Layer 6 of a small transformer language model trained on English Wikipedia (9 layers, counted from 0, width 128).
A neuron's activation on a vector x is GELU(weights . x + bias), where the dot is the dot product.

Input weights of the MLP neurons that the questions are about. A number n stands for (n - 128) times 0.0053.
n16 (bias -0.045): 132, 121, 127, 97, 158, 151, 102, 143, 95, 139, 119, 63, 86, 122, 118, 133, 167, 185, 128, 113, 142, 127, 121, 125, 149, 104, 108, 115, 173, 148, 160, 107, 147, 117, 121, 97, 109, 130, 159, 90, 112, 114, 118, 89, 140, 126, 155, 154, 115, 129, 152, 98, 128, 142, 108, 133, 164, 107, 142, 129, 116, 92, 139, 126, 109, 124, 132, 124, 118, 159, 151, 136, 126, 104, 144, 166, 120, 128, 148, 125, 143, 132, 107, 114, 137, 136, 154, 99, 157, 88, 176, 114, 122, 140, 113, 129, 184, 153, 105, 137, 127, 121, 119, 125, 136, 138, 57, 103, 142, 109, 132, 119, 117, 163, 129, 131, 105, 128, 170, 120, 130, 177, 167, 159, 141, 95, 142, 108
n34 (bias -0.083): 88, 133, 135, 135, 170, 66, 131, 178, 128, 160, 85, 139, 85, 151, 164, 123, 177, 136, 71, 163, 75, 119, 147, 144, 117, 96, 120, 147, 120, 136, 102, 95, 144, 139, 86, 130, 122, 100, 187, 139, 153, 98, 118, 142, 101, 119, 163, 175, 153, 122, 159, 69, 134, 179, 126, 204, 151, 97, 149, 60, 129, 199, 6, 50, 113, 73, 208, 100, 115, 113, 133, 164, 99, 101, 147, 213, 152, 126, 129, 141, 58, 133, 157, 111, 177, 135, 132, 156, 81, 112, 143, 115, 96, 80, 136, 126, 149, 181, 93, 188, 140, 143, 86, 127, 165, 127, 145, 108, 158, 142, 123, 140, 94, 130, 141, 105, 155, 161, 150, 118, 104, 117, 133, 128, 212, 191, 79, 149
n65 (bias -0.053): 121, 142, 166, 97, 117, 55, 93, 113, 120, 89, 140, 76, 178, 139, 58, 137, 155, 175, 121, 146, 143, 140, 93, 181, 78, 155, 122, 152, 172, 142, 117, 136, 120, 103, 62, 101, 116, 126, 158, 90, 143, 162, 82, 152, 63, 106, 134, 111, 144, 111, 97, 93, 152, 159, 142, 146, 137, 145, 132, 114, 112, 143, 124, 191, 131, 96, 137, 129, 104, 122, 131, 128, 161, 149, 156, 166, 136, 172, 153, 102, 85, 114, 126, 105, 121, 129, 133, 64, 83, 123, 142, 136, 197, 119, 128, 145, 136, 128, 117, 177, 108, 147, 64, 181, 150, 91, 103, 80, 90, 92, 149, 131, 128, 188, 124, 98, 145, 155, 133, 124, 117, 103, 127, 161, 143, 122, 174, 133
n148 (bias -0.036): 103, 132, 125, 92, 125, 92, 114, 187, 116, 71, 135, 123, 147, 114, 109, 122, 97, 116, 127, 131, 131, 167, 112, 190, 102, 152, 88, 82, 150, 185, 137, 119, 135, 137, 113, 92, 62, 126, 150, 142, 111, 125, 127, 155, 101, 132, 216, 133, 126, 132, 122, 143, 149, 147, 161, 128, 143, 123, 144, 99, 109, 163, 169, 167, 149, 82, 132, 165, 122, 150, 135, 162, 137, 141, 99, 72, 140, 141, 126, 147, 115, 124, 148, 73, 112, 123, 113, 75, 109, 154, 166, 92, 141, 85, 197, 157, 151, 123, 129, 154, 122, 142, 102, 156, 87, 89, 130, 115, 117, 100, 180, 98, 136, 138, 127, 137, 162, 140, 114, 118, 103, 122, 137, 111, 69, 135, 145, 119
n189 (bias -0.039): 137, 117, 155, 130, 170, 65, 155, 143, 175, 107, 128, 117, 137, 151, 116, 122, 135, 184, 87, 93, 126, 49, 136, 143, 174, 143, 140, 147, 198, 171, 113, 108, 170, 91, 55, 84, 108, 111, 144, 142, 126, 122, 110, 142, 123, 113, 111, 127, 85, 141, 148, 117, 128, 146, 120, 155, 118, 57, 119, 103, 146, 106, 99, 68, 107, 157, 165, 132, 119, 136, 152, 145, 119, 155, 98, 114, 149, 145, 157, 162, 132, 133, 180, 134, 157, 137, 161, 146, 80, 153, 162, 83, 162, 110, 86, 128, 176, 103, 136, 174, 88, 146, 117, 97, 107, 113, 109, 109, 157, 102, 170, 171, 88, 202, 105, 99, 113, 91, 174, 100, 122, 53, 154, 104, 185, 185, 120, 89
n210 (bias -0.040): 151, 112, 138, 113, 138, 98, 119, 91, 78, 125, 137, 120, 143, 153, 76, 122, 178, 163, 136, 144, 167, 128, 156, 115, 143, 173, 134, 155, 104, 147, 144, 126, 65, 151, 107, 74, 86, 126, 140, 97, 161, 80, 133, 156, 148, 186, 125, 116, 101, 123, 129, 130, 122, 123, 133, 96, 169, 166, 134, 108, 166, 126, 114, 113, 137, 134, 99, 137, 132, 94, 98, 106, 136, 138, 118, 141, 120, 146, 113, 127, 109, 118, 144, 141, 111, 84, 160, 106, 130, 172, 137, 137, 153, 111, 90, 131, 101, 109, 126, 131, 131, 130, 87, 135, 111, 146, 119, 106, 188, 119, 158, 106, 129, 168, 71, 152, 121, 126, 160, 146, 119, 128, 161, 111, 178, 150, 121, 122
n316 (bias -0.057): 97, 102, 178, 168, 142, 103, 135, 153, 127, 109, 137, 123, 127, 177, 116, 156, 138, 160, 123, 115, 139, 96, 101, 144, 159, 107, 108, 150, 106, 130, 108, 108, 141, 154, 109, 103, 165, 138, 130, 143, 157, 139, 131, 129, 66, 129, 179, 122, 109, 146, 120, 120, 133, 141, 116, 116, 181, 87, 97, 105, 130, 144, 115, 124, 158, 135, 169, 125, 91, 126, 107, 138, 133, 182, 134, 133, 150, 102, 159, 113, 95, 129, 106, 149, 153, 121, 125, 116, 105, 162, 100, 121, 137, 110, 111, 142, 99, 105, 119, 107, 123, 167, 123, 128, 85, 95, 114, 185, 124, 136, 190, 133, 181, 141, 128, 28, 173, 89, 163, 151, 118, 128, 121, 113, 103, 172, 147, 118
n401 (bias -0.056): 93, 117, 127, 116, 208, 144, 150, 80, 138, 112, 157, 148, 163, 123, 121, 121, 145, 126, 119, 108, 132, 143, 92, 131, 127, 237, 122, 165, 124, 169, 107, 147, 114, 121, 99, 162, 154, 124, 100, 152, 148, 126, 113, 114, 88, 121, 130, 51, 163, 135, 144, 137, 122, 117, 130, 129, 130, 176, 121, 117, 126, 147, 148, 84, 141, 156, 133, 60, 108, 140, 108, 119, 142, 128, 115, 123, 155, 90, 126, 145, 92, 193, 122, 99, 172, 144, 166, 105, 115, 121, 144, 95, 169, 69, 125, 166, 201, 102, 135, 69, 90, 171, 106, 137, 121, 101, 128, 117, 176, 155, 128, 138, 154, 140, 56, 144, 131, 113, 92, 102, 96, 86, 143, 108, 164, 115, 165, 98
n443 (bias -0.074): 119, 114, 133, 141, 115, 92, 116, 127, 132, 154, 188, 156, 75, 150, 157, 155, 139, 104, 100, 168, 125, 55, 132, 113, 132, 122, 117, 98, 112, 130, 153, 81, 121, 152, 148, 101, 66, 169, 151, 154, 143, 130, 162, 168, 97, 167, 179, 122, 209, 139, 121, 112, 157, 152, 82, 148, 190, 103, 62, 75, 80, 133, 122, 108, 198, 82, 155, 149, 128, 110, 155, 172, 138, 205, 121, 79, 133, 150, 121, 181, 141, 131, 143, 95, 131, 90, 112, 58, 89, 211, 116, 94, 119, 148, 161, 132, 129, 117, 103, 95, 138, 121, 108, 79, 86, 77, 163, 149, 111, 158, 180, 113, 80, 140, 146, 108, 159, 136, 110, 181, 100, 121, 179, 128, 118, 85, 145, 107
n471 (bias -0.037): 121, 128, 198, 112, 130, 146, 117, 142, 94, 133, 157, 131, 80, 159, 99, 122, 140, 130, 84, 116, 105, 99, 129, 170, 135, 133, 135, 90, 123, 145, 93, 131, 106, 104, 155, 188, 120, 155, 136, 128, 140, 113, 136, 147, 75, 149, 156, 150, 173, 66, 98, 93, 112, 136, 141, 180, 118, 135, 129, 121, 117, 126, 120, 97, 185, 98, 140, 134, 143, 80, 157, 75, 112, 164, 119, 133, 141, 146, 89, 149, 113, 92, 105, 138, 115, 125, 155, 63, 79, 113, 124, 138, 94, 104, 187, 126, 118, 110, 142, 116, 125, 144, 117, 161, 120, 101, 153, 115, 145, 119, 156, 142, 111, 134, 134, 97, 181, 109, 142, 99, 122, 100, 171, 124, 152, 135, 150, 94
n475 (bias -0.081): 134, 97, 109, 64, 143, 145, 145, 114, 167, 127, 128, 117, 88, 184, 153, 138, 154, 62, 102, 188, 107, 117, 64, 202, 190, 152, 104, 83, 177, 125, 84, 157, 132, 134, 142, 96, 76, 147, 134, 132, 141, 143, 117, 145, 156, 151, 183, 136, 87, 67, 173, 111, 129, 169, 100, 220, 157, 68, 151, 166, 115, 163, 127, 193, 118, 59, 93, 95, 112, 121, 73, 160, 118, 137, 161, 112, 166, 190, 83, 100, 118, 121, 142, 62, 165, 151, 116, 162, 107, 105, 106, 114, 160, 89, 140, 137, 159, 89, 99, 194, 91, 119, 65, 103, 117, 132, 86, 122, 140, 108, 80, 151, 116, 98, 125, 92, 105, 216, 175, 103, 98, 158, 172, 172, 170, 190, 204, 84

Each question shows a token from some text and the vector x that enters the MLP there. A number n stands for (n - 128) times 0.07.

" During": 140, 132, 110, 131, 105, 131, 116, 125, 134, 135, 119, 133, 122, 117, 120, 129, 135, 127, 109, 125, 112, 129, 114, 129, 117, 120, 127, 117, 131, 130, 126, 132, 131, 125, 128, 125, 115, 122, 124, 131, 129, 135, 126, 137, 105, 120, 124, 147, 134, 132, 139, 121, 153, 126, 146, 124, 122, 120, 131, 112, 113, 139, 129, 132, 130, 112, 131, 152, 139, 106, 137, 138, 137, 128, 124, 118, 128, 119, 121, 145, 154, 110, 119, 130, 122, 112, 114, 113, 132, 122, 111, 127, 136, 122, 126, 115, 135, 129, 164, 124, 125, 123, 145, 135, 130, 124, 164, 126, 117, 144, 119, 136, 130, 113, 142, 137, 114, 122, 144, 126, 216, 120, 107, 125, 125, 124, 143, 134
The three highest activations, in order: n443, n471, n148

" Dis": 126, 131, 102, 125, 130, 137, 121, 107, 123, 142, 113, 122, 140, 122, 134, 130, 119, 133, 128, 129, 125, 153, 123, 117, 126, 99, 109, 130, 128, 149, 113, 112, 126, 118, 125, 128, 138, 118, 131, 133, 135, 144, 128, 129, 121, 112, 130, 123, 130, 143, 126, 124, 156, 133, 153, 122, 115, 142, 127, 123, 121, 135, 109, 111, 112, 138, 144, 126, 138, 147, 138, 134, 121, 135, 124, 124, 124, 129, 127, 119, 116, 137, 126, 136, 112, 137, 114, 153, 110, 124, 123, 104, 138, 119, 120, 136, 140, 123, 131, 135, 143, 114, 124, 131, 112, 142, 146, 114, 135, 114, 124, 135, 139, 122, 118, 125, 117, 134, 118, 125, 211, 116, 131, 123, 126, 122, 143, 145
Which neuron fires most, and how strongly? n34, at about 1.1

" in": 128, 130, 112, 134, 111, 133, 128, 124, 130, 151, 132, 131, 132, 111, 133, 115, 133, 118, 106, 127, 107, 131, 136, 132, 131, 114, 126, 121, 114, 132, 114, 131, 126, 102, 135, 130, 140, 126, 122, 126, 117, 132, 130, 136, 112, 112, 131, 115, 132, 127, 128, 128, 149, 117, 124, 134, 119, 136, 128, 137, 128, 134, 118, 117, 129, 135, 113, 138, 143, 108, 122, 130, 126, 137, 115, 139, 130, 127, 114, 134, 112, 119, 126, 131, 105, 130, 116, 118, 137, 116, 111, 127, 134, 134, 130, 132, 130, 135, 180, 128, 113, 136, 150, 138, 133, 122, 163, 130, 142, 138, 132, 113, 137, 120, 134, 129, 119, 124, 131, 117, 213, 114, 121, 124, 117, 130, 144, 136
Which neuron lights up most? n471

"'s": 130, 131, 122, 127, 138, 141, 136, 125, 132, 129, 121, 127, 143, 131, 123, 113, 127, 122, 123, 116, 117, 113, 130, 131, 119, 127, 119, 122, 126, 128, 125, 142, 129, 131, 148, 125, 128, 123, 123, 137, 134, 137, 137, 120, 130, 107, 127, 140, 124, 117, 128, 140, 154, 121, 136, 131, 105, 117, 121, 133, 140, 119, 119, 115, 126, 142, 119, 125, 136, 124, 120, 123, 127, 111, 125, 121, 143, 133, 123, 119, 119, 133, 123, 131, 117, 122, 111, 127, 127, 135, 133, 122, 133, 126, 136, 121, 113, 129, 167, 123, 116, 125, 128, 143, 134, 112, 149, 120, 133, 140, 133, 127, 122, 116, 124, 135, 124, 124, 117, 126, 231, 134, 113, 114, 133, 125, 142, 132
Which neuron lights up most? n471

"-": 125, 123, 132, 125, 121, 138, 120, 123, 119, 145, 125, 131, 145, 116, 122, 123, 145, 128, 122, 104, 119, 141, 118, 102, 109, 109, 130, 156, 111, 135, 128, 139, 134, 144, 140, 111, 142, 117, 138, 146, 128, 133, 138, 130, 108, 118, 131, 121, 125, 128, 123, 122, 149, 134, 125, 115, 134, 120, 148, 134, 128, 134, 137, 117, 110, 135, 115, 115, 138, 115, 137, 135, 140, 124, 142, 133, 123, 104, 125, 119, 135, 125, 117, 108, 126, 124, 126, 157, 126, 114, 121, 124, 136, 141, 100, 132, 157, 126, 147, 126, 119, 133, 137, 128, 135, 145, 108, 132, 121, 113, 126, 131, 122, 140, 107, 131, 122, 121, 116, 128, 209, 117, 123, 131, 122, 132, 128, 128
The two highest activations, in order: n16, n401

"art": 131, 128, 122, 121, 96, 154, 130, 128, 122, 129, 125, 120, 139, 138, 129, 121, 129, 125, 134, 147, 114, 140, 135, 117, 135, 123, 125, 141, 125, 126, 121, 123, 119, 138, 145, 136, 100, 124, 135, 135, 97, 131, 113, 125, 127, 124, 128, 134, 130, 128, 127, 118, 145, 131, 154, 129, 114, 115, 133, 126, 141, 109, 125, 123, 121, 130, 125, 126, 139, 134, 127, 134, 109, 144, 127, 124, 122, 116, 144, 134, 135, 127, 114, 116, 126, 103, 117, 130, 125, 141, 140, 134, 150, 134, 132, 124, 135, 114, 135, 113, 140, 109, 123, 126, 137, 134, 153, 116, 115, 138, 139, 137, 135, 110, 131, 134, 136, 130, 120, 142, 218, 142, 104, 124, 128, 97, 108, 109
Which neuron lights up most? n443

" W": 126, 134, 128, 133, 135, 124, 124, 121, 123, 139, 123, 132, 165, 130, 125, 130, 103, 100, 131, 140, 117, 166, 132, 127, 108, 121, 121, 141, 116, 132, 129, 122, 133, 142, 106, 133, 132, 131, 122, 131, 124, 130, 128, 136, 118, 123, 114, 147, 131, 140, 119, 127, 155, 120, 133, 112, 116, 142, 131, 139, 112, 138, 119, 122, 119, 132, 118, 124, 130, 136, 114, 125, 132, 114, 140, 121, 125, 119, 119, 107, 135, 126, 108, 125, 136, 134, 130, 120, 144, 123, 133, 127, 131, 114, 126, 128, 123, 126, 137, 123, 122, 135, 123, 128, 136, 112, 125, 127, 119, 128, 124, 136, 142, 135, 123, 117, 133, 135, 118, 121, 217, 121, 132, 122, 127, 105, 118, 141
Which neuron lights up most? n65

".": 132, 132, 122, 132, 116, 132, 105, 115, 128, 129, 132, 122, 139, 130, 111, 134, 129, 123, 117, 130, 121, 120, 135, 118, 110, 133, 122, 130, 129, 132, 125, 136, 133, 121, 132, 131, 114, 133, 130, 128, 135, 126, 118, 130, 134, 128, 120, 131, 123, 121, 127, 136, 147, 103, 132, 116, 143, 129, 130, 126, 128, 115, 128, 131, 126, 126, 122, 125, 133, 127, 133, 130, 114, 141, 129, 135, 126, 128, 122, 111, 130, 122, 132, 129, 116, 131, 138, 122, 135, 121, 127, 139, 132, 128, 125, 125, 118, 124, 153, 132, 130, 112, 134, 132, 126, 129, 139, 116, 135, 119, 133, 127, 121, 129, 116, 137, 122, 110, 135, 121, 244, 130, 126, 125, 131, 126, 146, 129
Which neuron fires most, and how strongly? n210, at about 1.6

" |": 145, 133, 115, 125, 119, 153, 106, 136, 127, 132, 123, 125, 141, 106, 139, 138, 137, 124, 126, 112, 120, 117, 151, 121, 134, 105, 130, 135, 105, 144, 127, 156, 124, 127, 127, 120, 136, 134, 127, 135, 113, 122, 125, 133, 133, 122, 120, 127, 141, 149, 136, 142, 158, 102, 145, 116, 123, 119, 132, 126, 154, 123, 136, 125, 103, 134, 131, 150, 143, 130, 117, 128, 131, 117, 128, 126, 139, 145, 108, 140, 123, 114, 130, 123, 139, 123, 145, 122, 127, 107, 131, 137, 139, 127, 116, 131, 132, 133, 123, 116, 113, 131, 118, 107, 129, 135, 127, 123, 128, 125, 109, 124, 128, 136, 124, 122, 108, 102, 123, 119, 199, 133, 132, 102, 126, 136, 130, 146
The three highest activations, in order: n16, n210, n189

",": 126, 136, 118, 123, 135, 127, 123, 124, 129, 128, 118, 134, 124, 125, 116, 130, 124, 124, 132, 127, 117, 126, 123, 114, 134, 131, 115, 131, 126, 135, 130, 143, 126, 123, 137, 129, 124, 129, 126, 127, 112, 117, 127, 126, 141, 119, 132, 126, 127, 125, 122, 132, 148, 118, 119, 110, 138, 126, 133, 134, 125, 128, 119, 121, 125, 126, 118, 136, 138, 115, 112, 122, 128, 129, 120, 122, 134, 124, 121, 117, 126, 121, 136, 133, 129, 120, 117, 134, 128, 130, 127, 129, 136, 130, 127, 129, 119, 122, 177, 122, 137, 123, 141, 128, 133, 126, 143, 121, 131, 122, 120, 116, 129, 131, 121, 118, 127, 113, 135, 121, 241, 137, 127, 132, 130, 129, 137, 132
Which neuron fires most, and how strongly? n210, at about 0.41

"un": 149, 131, 124, 133, 112, 128, 134, 120, 147, 116, 118, 125, 145, 128, 151, 120, 109, 138, 127, 132, 114, 134, 128, 126, 109, 127, 90, 146, 133, 122, 129, 132, 141, 126, 127, 143, 139, 109, 138, 138, 104, 125, 131, 129, 122, 119, 117, 105, 118, 143, 129, 133, 151, 130, 136, 136, 130, 113, 142, 160, 126, 129, 134, 142, 119, 134, 106, 157, 127, 139, 120, 116, 110, 128, 130, 113, 117, 118, 140, 133, 116, 131, 115, 120, 109, 111, 84, 148, 130, 133, 126, 127, 134, 120, 140, 134, 115, 138, 135, 125, 136, 137, 129, 120, 121, 138, 147, 135, 121, 116, 139, 119, 138, 114, 129, 123, 153, 116, 108, 142, 195, 134, 102, 105, 117, 125, 110, 150
Which neuron lights up most? n148

"|": 139, 131, 116, 133, 139, 129, 125, 127, 146, 134, 128, 126, 140, 116, 141, 128, 121, 133, 124, 120, 115, 128, 141, 125, 113, 105, 124, 134, 134, 125, 130, 122, 121, 127, 120, 124, 129, 140, 122, 137, 136, 142, 120, 121, 132, 102, 126, 126, 128, 124, 132, 127, 162, 100, 132, 126, 125, 121, 139, 142, 132, 120, 130, 133, 115, 131, 145, 143, 152, 125, 132, 112, 137, 138, 115, 131, 135, 129, 124, 127, 136, 107, 134, 131, 140, 129, 120, 126, 126, 127, 119, 129, 124, 128, 131, 129, 121, 135, 116, 119, 124, 122, 121, 117, 125, 136, 130, 113, 137, 119, 110, 129, 126, 124, 133, 113, 109, 120, 123, 130, 218, 133, 128, 120, 130, 132, 128, 123
Which neuron lights up most? n189

" Pr": 134, 147, 127, 118, 124, 118, 115, 121, 135, 142, 116, 143, 134, 135, 118, 130, 131, 118, 131, 132, 122, 166, 117, 137, 128, 111, 114, 123, 140, 125, 127, 122, 144, 132, 145, 123, 126, 142, 137, 133, 113, 133, 114, 133, 112, 102, 128, 124, 121, 126, 130, 115, 155, 129, 126, 136, 126, 122, 145, 135, 131, 135, 115, 131, 107, 114, 118, 131, 142, 128, 119, 121, 125, 130, 140, 116, 136, 129, 114, 109, 121, 127, 132, 120, 126, 150, 100, 147, 119, 120, 121, 128, 137, 128, 124, 145, 101, 127, 131, 141, 125, 113, 118, 132, 125, 123, 135, 114, 123, 134, 116, 128, 132, 127, 136, 125, 117, 129, 128, 130, 211, 115, 122, 123, 127, 131, 121, 134
The three highest activations, in order: n475, n65, n34

" name": 109, 127, 130, 115, 140, 141, 127, 128, 125, 125, 123, 124, 145, 127, 137, 128, 137, 119, 115, 122, 124, 124, 137, 126, 125, 136, 122, 110, 142, 128, 121, 145, 131, 124, 136, 153, 122, 122, 129, 117, 126, 136, 114, 136, 114, 100, 134, 142, 127, 131, 113, 135, 145, 124, 126, 120, 124, 124, 120, 122, 138, 123, 136, 132, 127, 132, 121, 108, 136, 110, 122, 122, 146, 142, 130, 130, 124, 135, 114, 101, 140, 128, 133, 130, 118, 129, 125, 126, 145, 121, 112, 133, 124, 135, 124, 139, 120, 111, 154, 119, 141, 113, 116, 111, 123, 141, 136, 123, 112, 132, 121, 141, 136, 160, 120, 140, 136, 130, 120, 123, 223, 132, 124, 131, 129, 113, 103, 128
Which neuron lights up most? n471

" p": 141, 133, 104, 128, 140, 132, 122, 134, 127, 139, 115, 124, 148, 128, 114, 124, 135, 107, 121, 108, 137, 166, 124, 131, 124, 129, 129, 122, 94, 130, 113, 141, 124, 126, 125, 133, 128, 123, 128, 134, 136, 133, 137, 122, 123, 108, 136, 116, 131, 125, 109, 128, 150, 134, 125, 131, 115, 130, 149, 124, 146, 124, 136, 123, 129, 114, 127, 136, 138, 139, 129, 133, 115, 104, 134, 129, 126, 116, 121, 114, 128, 130, 119, 130, 130, 130, 131, 134, 122, 123, 117, 124, 135, 148, 122, 139, 138, 114, 139, 113, 120, 109, 132, 119, 137, 122, 120, 121, 131, 127, 131, 128, 131, 128, 125, 134, 115, 102, 109, 125, 211, 134, 137, 131, 128, 122, 167, 139
Which neuron fires most, and how strongly? n401, at about 1.4

" it": 115, 126, 138, 133, 126, 142, 125, 120, 127, 123, 132, 135, 145, 122, 121, 137, 122, 134, 125, 134, 117, 124, 117, 123, 103, 130, 113, 122, 133, 128, 129, 129, 123, 115, 126, 140, 129, 100, 118, 113, 124, 122, 119, 115, 124, 102, 109, 124, 134, 137, 125, 125, 149, 133, 125, 121, 119, 128, 126, 138, 131, 111, 145, 138, 131, 156, 143, 142, 125, 116, 126, 144, 126, 123, 137, 129, 118, 128, 121, 124, 140, 125, 119, 140, 120, 114, 124, 135, 129, 116, 134, 126, 126, 117, 132, 142, 127, 122, 158, 125, 143, 112, 125, 127, 128, 119, 146, 127, 130, 128, 121, 132, 136, 142, 125, 140, 141, 114, 129, 128, 227, 124, 105, 118, 133, 124, 136, 139
Which neuron fires most, and how strongly? n65, at about 0.19

" and": 140, 134, 132, 134, 127, 142, 135, 127, 120, 125, 123, 128, 136, 129, 122, 126, 115, 123, 124, 110, 113, 121, 123, 125, 130, 135, 117, 129, 116, 137, 132, 119, 119, 135, 128, 128, 128, 128, 127, 125, 118, 127, 129, 132, 127, 93, 125, 132, 130, 113, 127, 130, 153, 125, 127, 127, 124, 129, 130, 138, 130, 124, 120, 105, 132, 127, 126, 127, 143, 120, 133, 128, 128, 122, 123, 127, 123, 130, 126, 133, 138, 127, 127, 129, 130, 122, 114, 145, 135, 121, 123, 133, 133, 125, 115, 131, 115, 131, 169, 129, 129, 113, 142, 118, 116, 115, 130, 121, 134, 128, 129, 130, 125, 133, 120, 126, 130, 121, 126, 116, 235, 135, 124, 125, 132, 133, 132, 133
Which neuron lights up most? n189

"uc": 124, 127, 95, 118, 107, 126, 116, 124, 131, 146, 119, 121, 137, 121, 149, 129, 119, 121, 143, 125, 117, 139, 113, 138, 150, 132, 108, 146, 112, 126, 128, 131, 144, 167, 138, 129, 145, 120, 135, 137, 98, 129, 124, 135, 124, 110, 145, 93, 145, 115, 121, 138, 158, 138, 123, 136, 127, 123, 143, 127, 131, 129, 128, 113, 104, 124, 124, 124, 126, 133, 116, 134, 109, 130, 126, 135, 104, 129, 124, 137, 125, 124, 136, 137, 117, 138, 139, 127, 146, 146, 114, 123, 144, 127, 124, 106, 128, 117, 117, 124, 144, 109, 118, 104, 141, 133, 149, 115, 145, 103, 133, 142, 136, 132, 141, 127, 124, 112, 127, 140, 187, 115, 108, 134, 132, 129, 111, 139
Which neuron lights up most? n34

" K": 122, 135, 125, 150, 122, 132, 131, 122, 105, 143, 123, 126, 135, 119, 117, 130, 114, 122, 133, 128, 114, 177, 123, 118, 106, 118, 133, 123, 128, 118, 120, 122, 126, 120, 118, 131, 131, 127, 130, 119, 135, 132, 144, 124, 120, 123, 115, 128, 124, 136, 126, 132, 150, 125, 138, 112, 110, 134, 146, 124, 129, 137, 122, 134, 123, 123, 115, 140, 128, 134, 127, 130, 126, 125, 129, 119, 132, 133, 128, 120, 139, 116, 146, 120, 116, 140, 132, 123, 139, 124, 119, 141, 124, 135, 137, 125, 116, 129, 134, 129, 121, 128, 134, 130, 130, 118, 129, 136, 112, 118, 120, 125, 127, 142, 117, 130, 128, 137, 115, 123, 221, 130, 108, 114, 126, 133, 125, 141
Which neuron lights up most? n65

" by": 124, 138, 114, 138, 118, 132, 110, 116, 132, 142, 130, 140, 117, 114, 134, 120, 135, 122, 113, 129, 123, 118, 135, 125, 138, 132, 109, 132, 128, 128, 135, 132, 114, 132, 127, 126, 127, 126, 139, 133, 131, 125, 124, 137, 117, 113, 130, 139, 129, 130, 134, 123, 144, 122, 128, 131, 115, 129, 130, 109, 119, 134, 123, 123, 130, 122, 121, 128, 147, 122, 125, 131, 125, 141, 125, 114, 125, 119, 112, 126, 123, 131, 139, 130, 116, 127, 114, 132, 135, 116, 116, 133, 133, 135, 119, 126, 119, 110, 176, 137, 119, 117, 148, 131, 119, 113, 120, 126, 119, 134, 130, 133, 131, 126, 129, 133, 118, 137, 128, 132, 231, 124, 123, 124, 130, 135, 129, 117
The two highest activations, in order: n443, n471

" Bus": 135, 143, 121, 138, 128, 151, 106, 116, 121, 134, 119, 105, 141, 119, 117, 129, 111, 119, 147, 96, 130, 136, 103, 123, 135, 114, 115, 132, 103, 137, 127, 133, 140, 136, 133, 129, 118, 111, 124, 135, 125, 143, 128, 120, 123, 113, 140, 142, 138, 121, 134, 121, 150, 122, 143, 116, 126, 137, 150, 137, 146, 128, 108, 125, 116, 126, 129, 120, 129, 144, 117, 140, 129, 122, 128, 128, 116, 128, 146, 125, 136, 144, 129, 138, 108, 135, 105, 129, 128, 117, 134, 118, 144, 125, 128, 111, 130, 127, 136, 120, 136, 128, 131, 129, 134, 126, 141, 115, 120, 118, 141, 124, 134, 133, 125, 119, 146, 139, 104, 114, 213, 128, 123, 113, 121, 114, 152, 137
The three highest activations, in order: n148, n65, n16

"ey": 143, 116, 132, 141, 125, 141, 149, 127, 128, 118, 122, 127, 140, 119, 137, 119, 126, 129, 143, 145, 119, 129, 130, 117, 103, 139, 120, 134, 118, 125, 116, 123, 133, 122, 135, 142, 139, 126, 131, 138, 97, 134, 134, 138, 126, 109, 128, 136, 133, 140, 124, 126, 148, 118, 143, 130, 124, 130, 129, 129, 120, 123, 122, 131, 125, 141, 115, 127, 129, 137, 121, 131, 108, 127, 120, 136, 126, 115, 116, 130, 127, 128, 127, 128, 118, 120, 120, 125, 125, 136, 128, 116, 154, 116, 131, 124, 116, 118, 145, 106, 139, 135, 124, 119, 135, 134, 148, 128, 132, 134, 123, 148, 125, 134, 112, 113, 122, 121, 115, 125, 229, 138, 113, 127, 133, 102, 109, 117
Which neuron lights up most? n401

" P": 138, 143, 104, 126, 122, 120, 119, 129, 124, 127, 120, 123, 150, 134, 106, 128, 122, 126, 129, 130, 125, 178, 130, 128, 121, 126, 134, 126, 107, 123, 118, 135, 116, 134, 126, 142, 130, 137, 129, 134, 111, 142, 129, 126, 112, 112, 129, 122, 134, 131, 116, 128, 148, 129, 128, 128, 116, 125, 137, 132, 121, 132, 129, 123, 124, 108, 120, 131, 141, 146, 126, 133, 119, 111, 138, 118, 124, 127, 122, 112, 120, 124, 130, 133, 144, 143, 119, 127, 134, 117, 121, 125, 125, 136, 127, 138, 125, 116, 130, 126, 120, 119, 123, 130, 133, 110, 121, 124, 126, 131, 125, 132, 136, 128, 127, 139, 123, 108, 110, 132, 215, 134, 111, 126, 132, 114, 148, 153
The two highest activations, in order: n65, n148

" friend": 116, 127, 129, 138, 136, 136, 123, 118, 135, 139, 137, 125, 133, 117, 153, 136, 139, 127, 128, 133, 117, 118, 128, 137, 127, 133, 126, 132, 126, 111, 135, 132, 133, 147, 143, 135, 127, 138, 127, 132, 113, 123, 110, 126, 132, 104, 129, 122, 123, 121, 128, 124, 150, 138, 140, 119, 119, 123, 136, 123, 121, 140, 117, 119, 133, 121, 131, 130, 128, 126, 110, 125, 122, 112, 128, 128, 127, 114, 117, 103, 139, 120, 161, 129, 101, 137, 119, 144, 113, 128, 111, 125, 147, 129, 129, 128, 135, 101, 157, 119, 131, 123, 132, 109, 142, 144, 140, 124, 99, 120, 119, 146, 130, 131, 115, 141, 126, 151, 108, 127, 213, 142, 123, 120, 113, 132, 114, 121
Which neuron lights up most? n475

"r": 141, 128, 114, 117, 125, 142, 134, 113, 140, 134, 108, 141, 136, 142, 134, 123, 129, 119, 125, 114, 120, 147, 141, 132, 127, 140, 120, 126, 143, 124, 134, 139, 127, 128, 129, 129, 131, 129, 139, 124, 100, 136, 128, 138, 125, 120, 118, 108, 113, 128, 129, 113, 148, 118, 140, 130, 121, 116, 139, 142, 134, 105, 117, 127, 115, 117, 122, 145, 134, 135, 129, 122, 113, 131, 114, 110, 123, 116, 117, 113, 126, 135, 150, 117, 131, 133, 105, 145, 116, 126, 135, 148, 134, 125, 128, 147, 111, 115, 132, 128, 129, 105, 131, 141, 130, 145, 144, 110, 138, 127, 129, 140, 133, 123, 126, 111, 108, 141, 131, 110, 215, 133, 130, 137, 123, 125, 105, 134
Which neuron lights up most? n475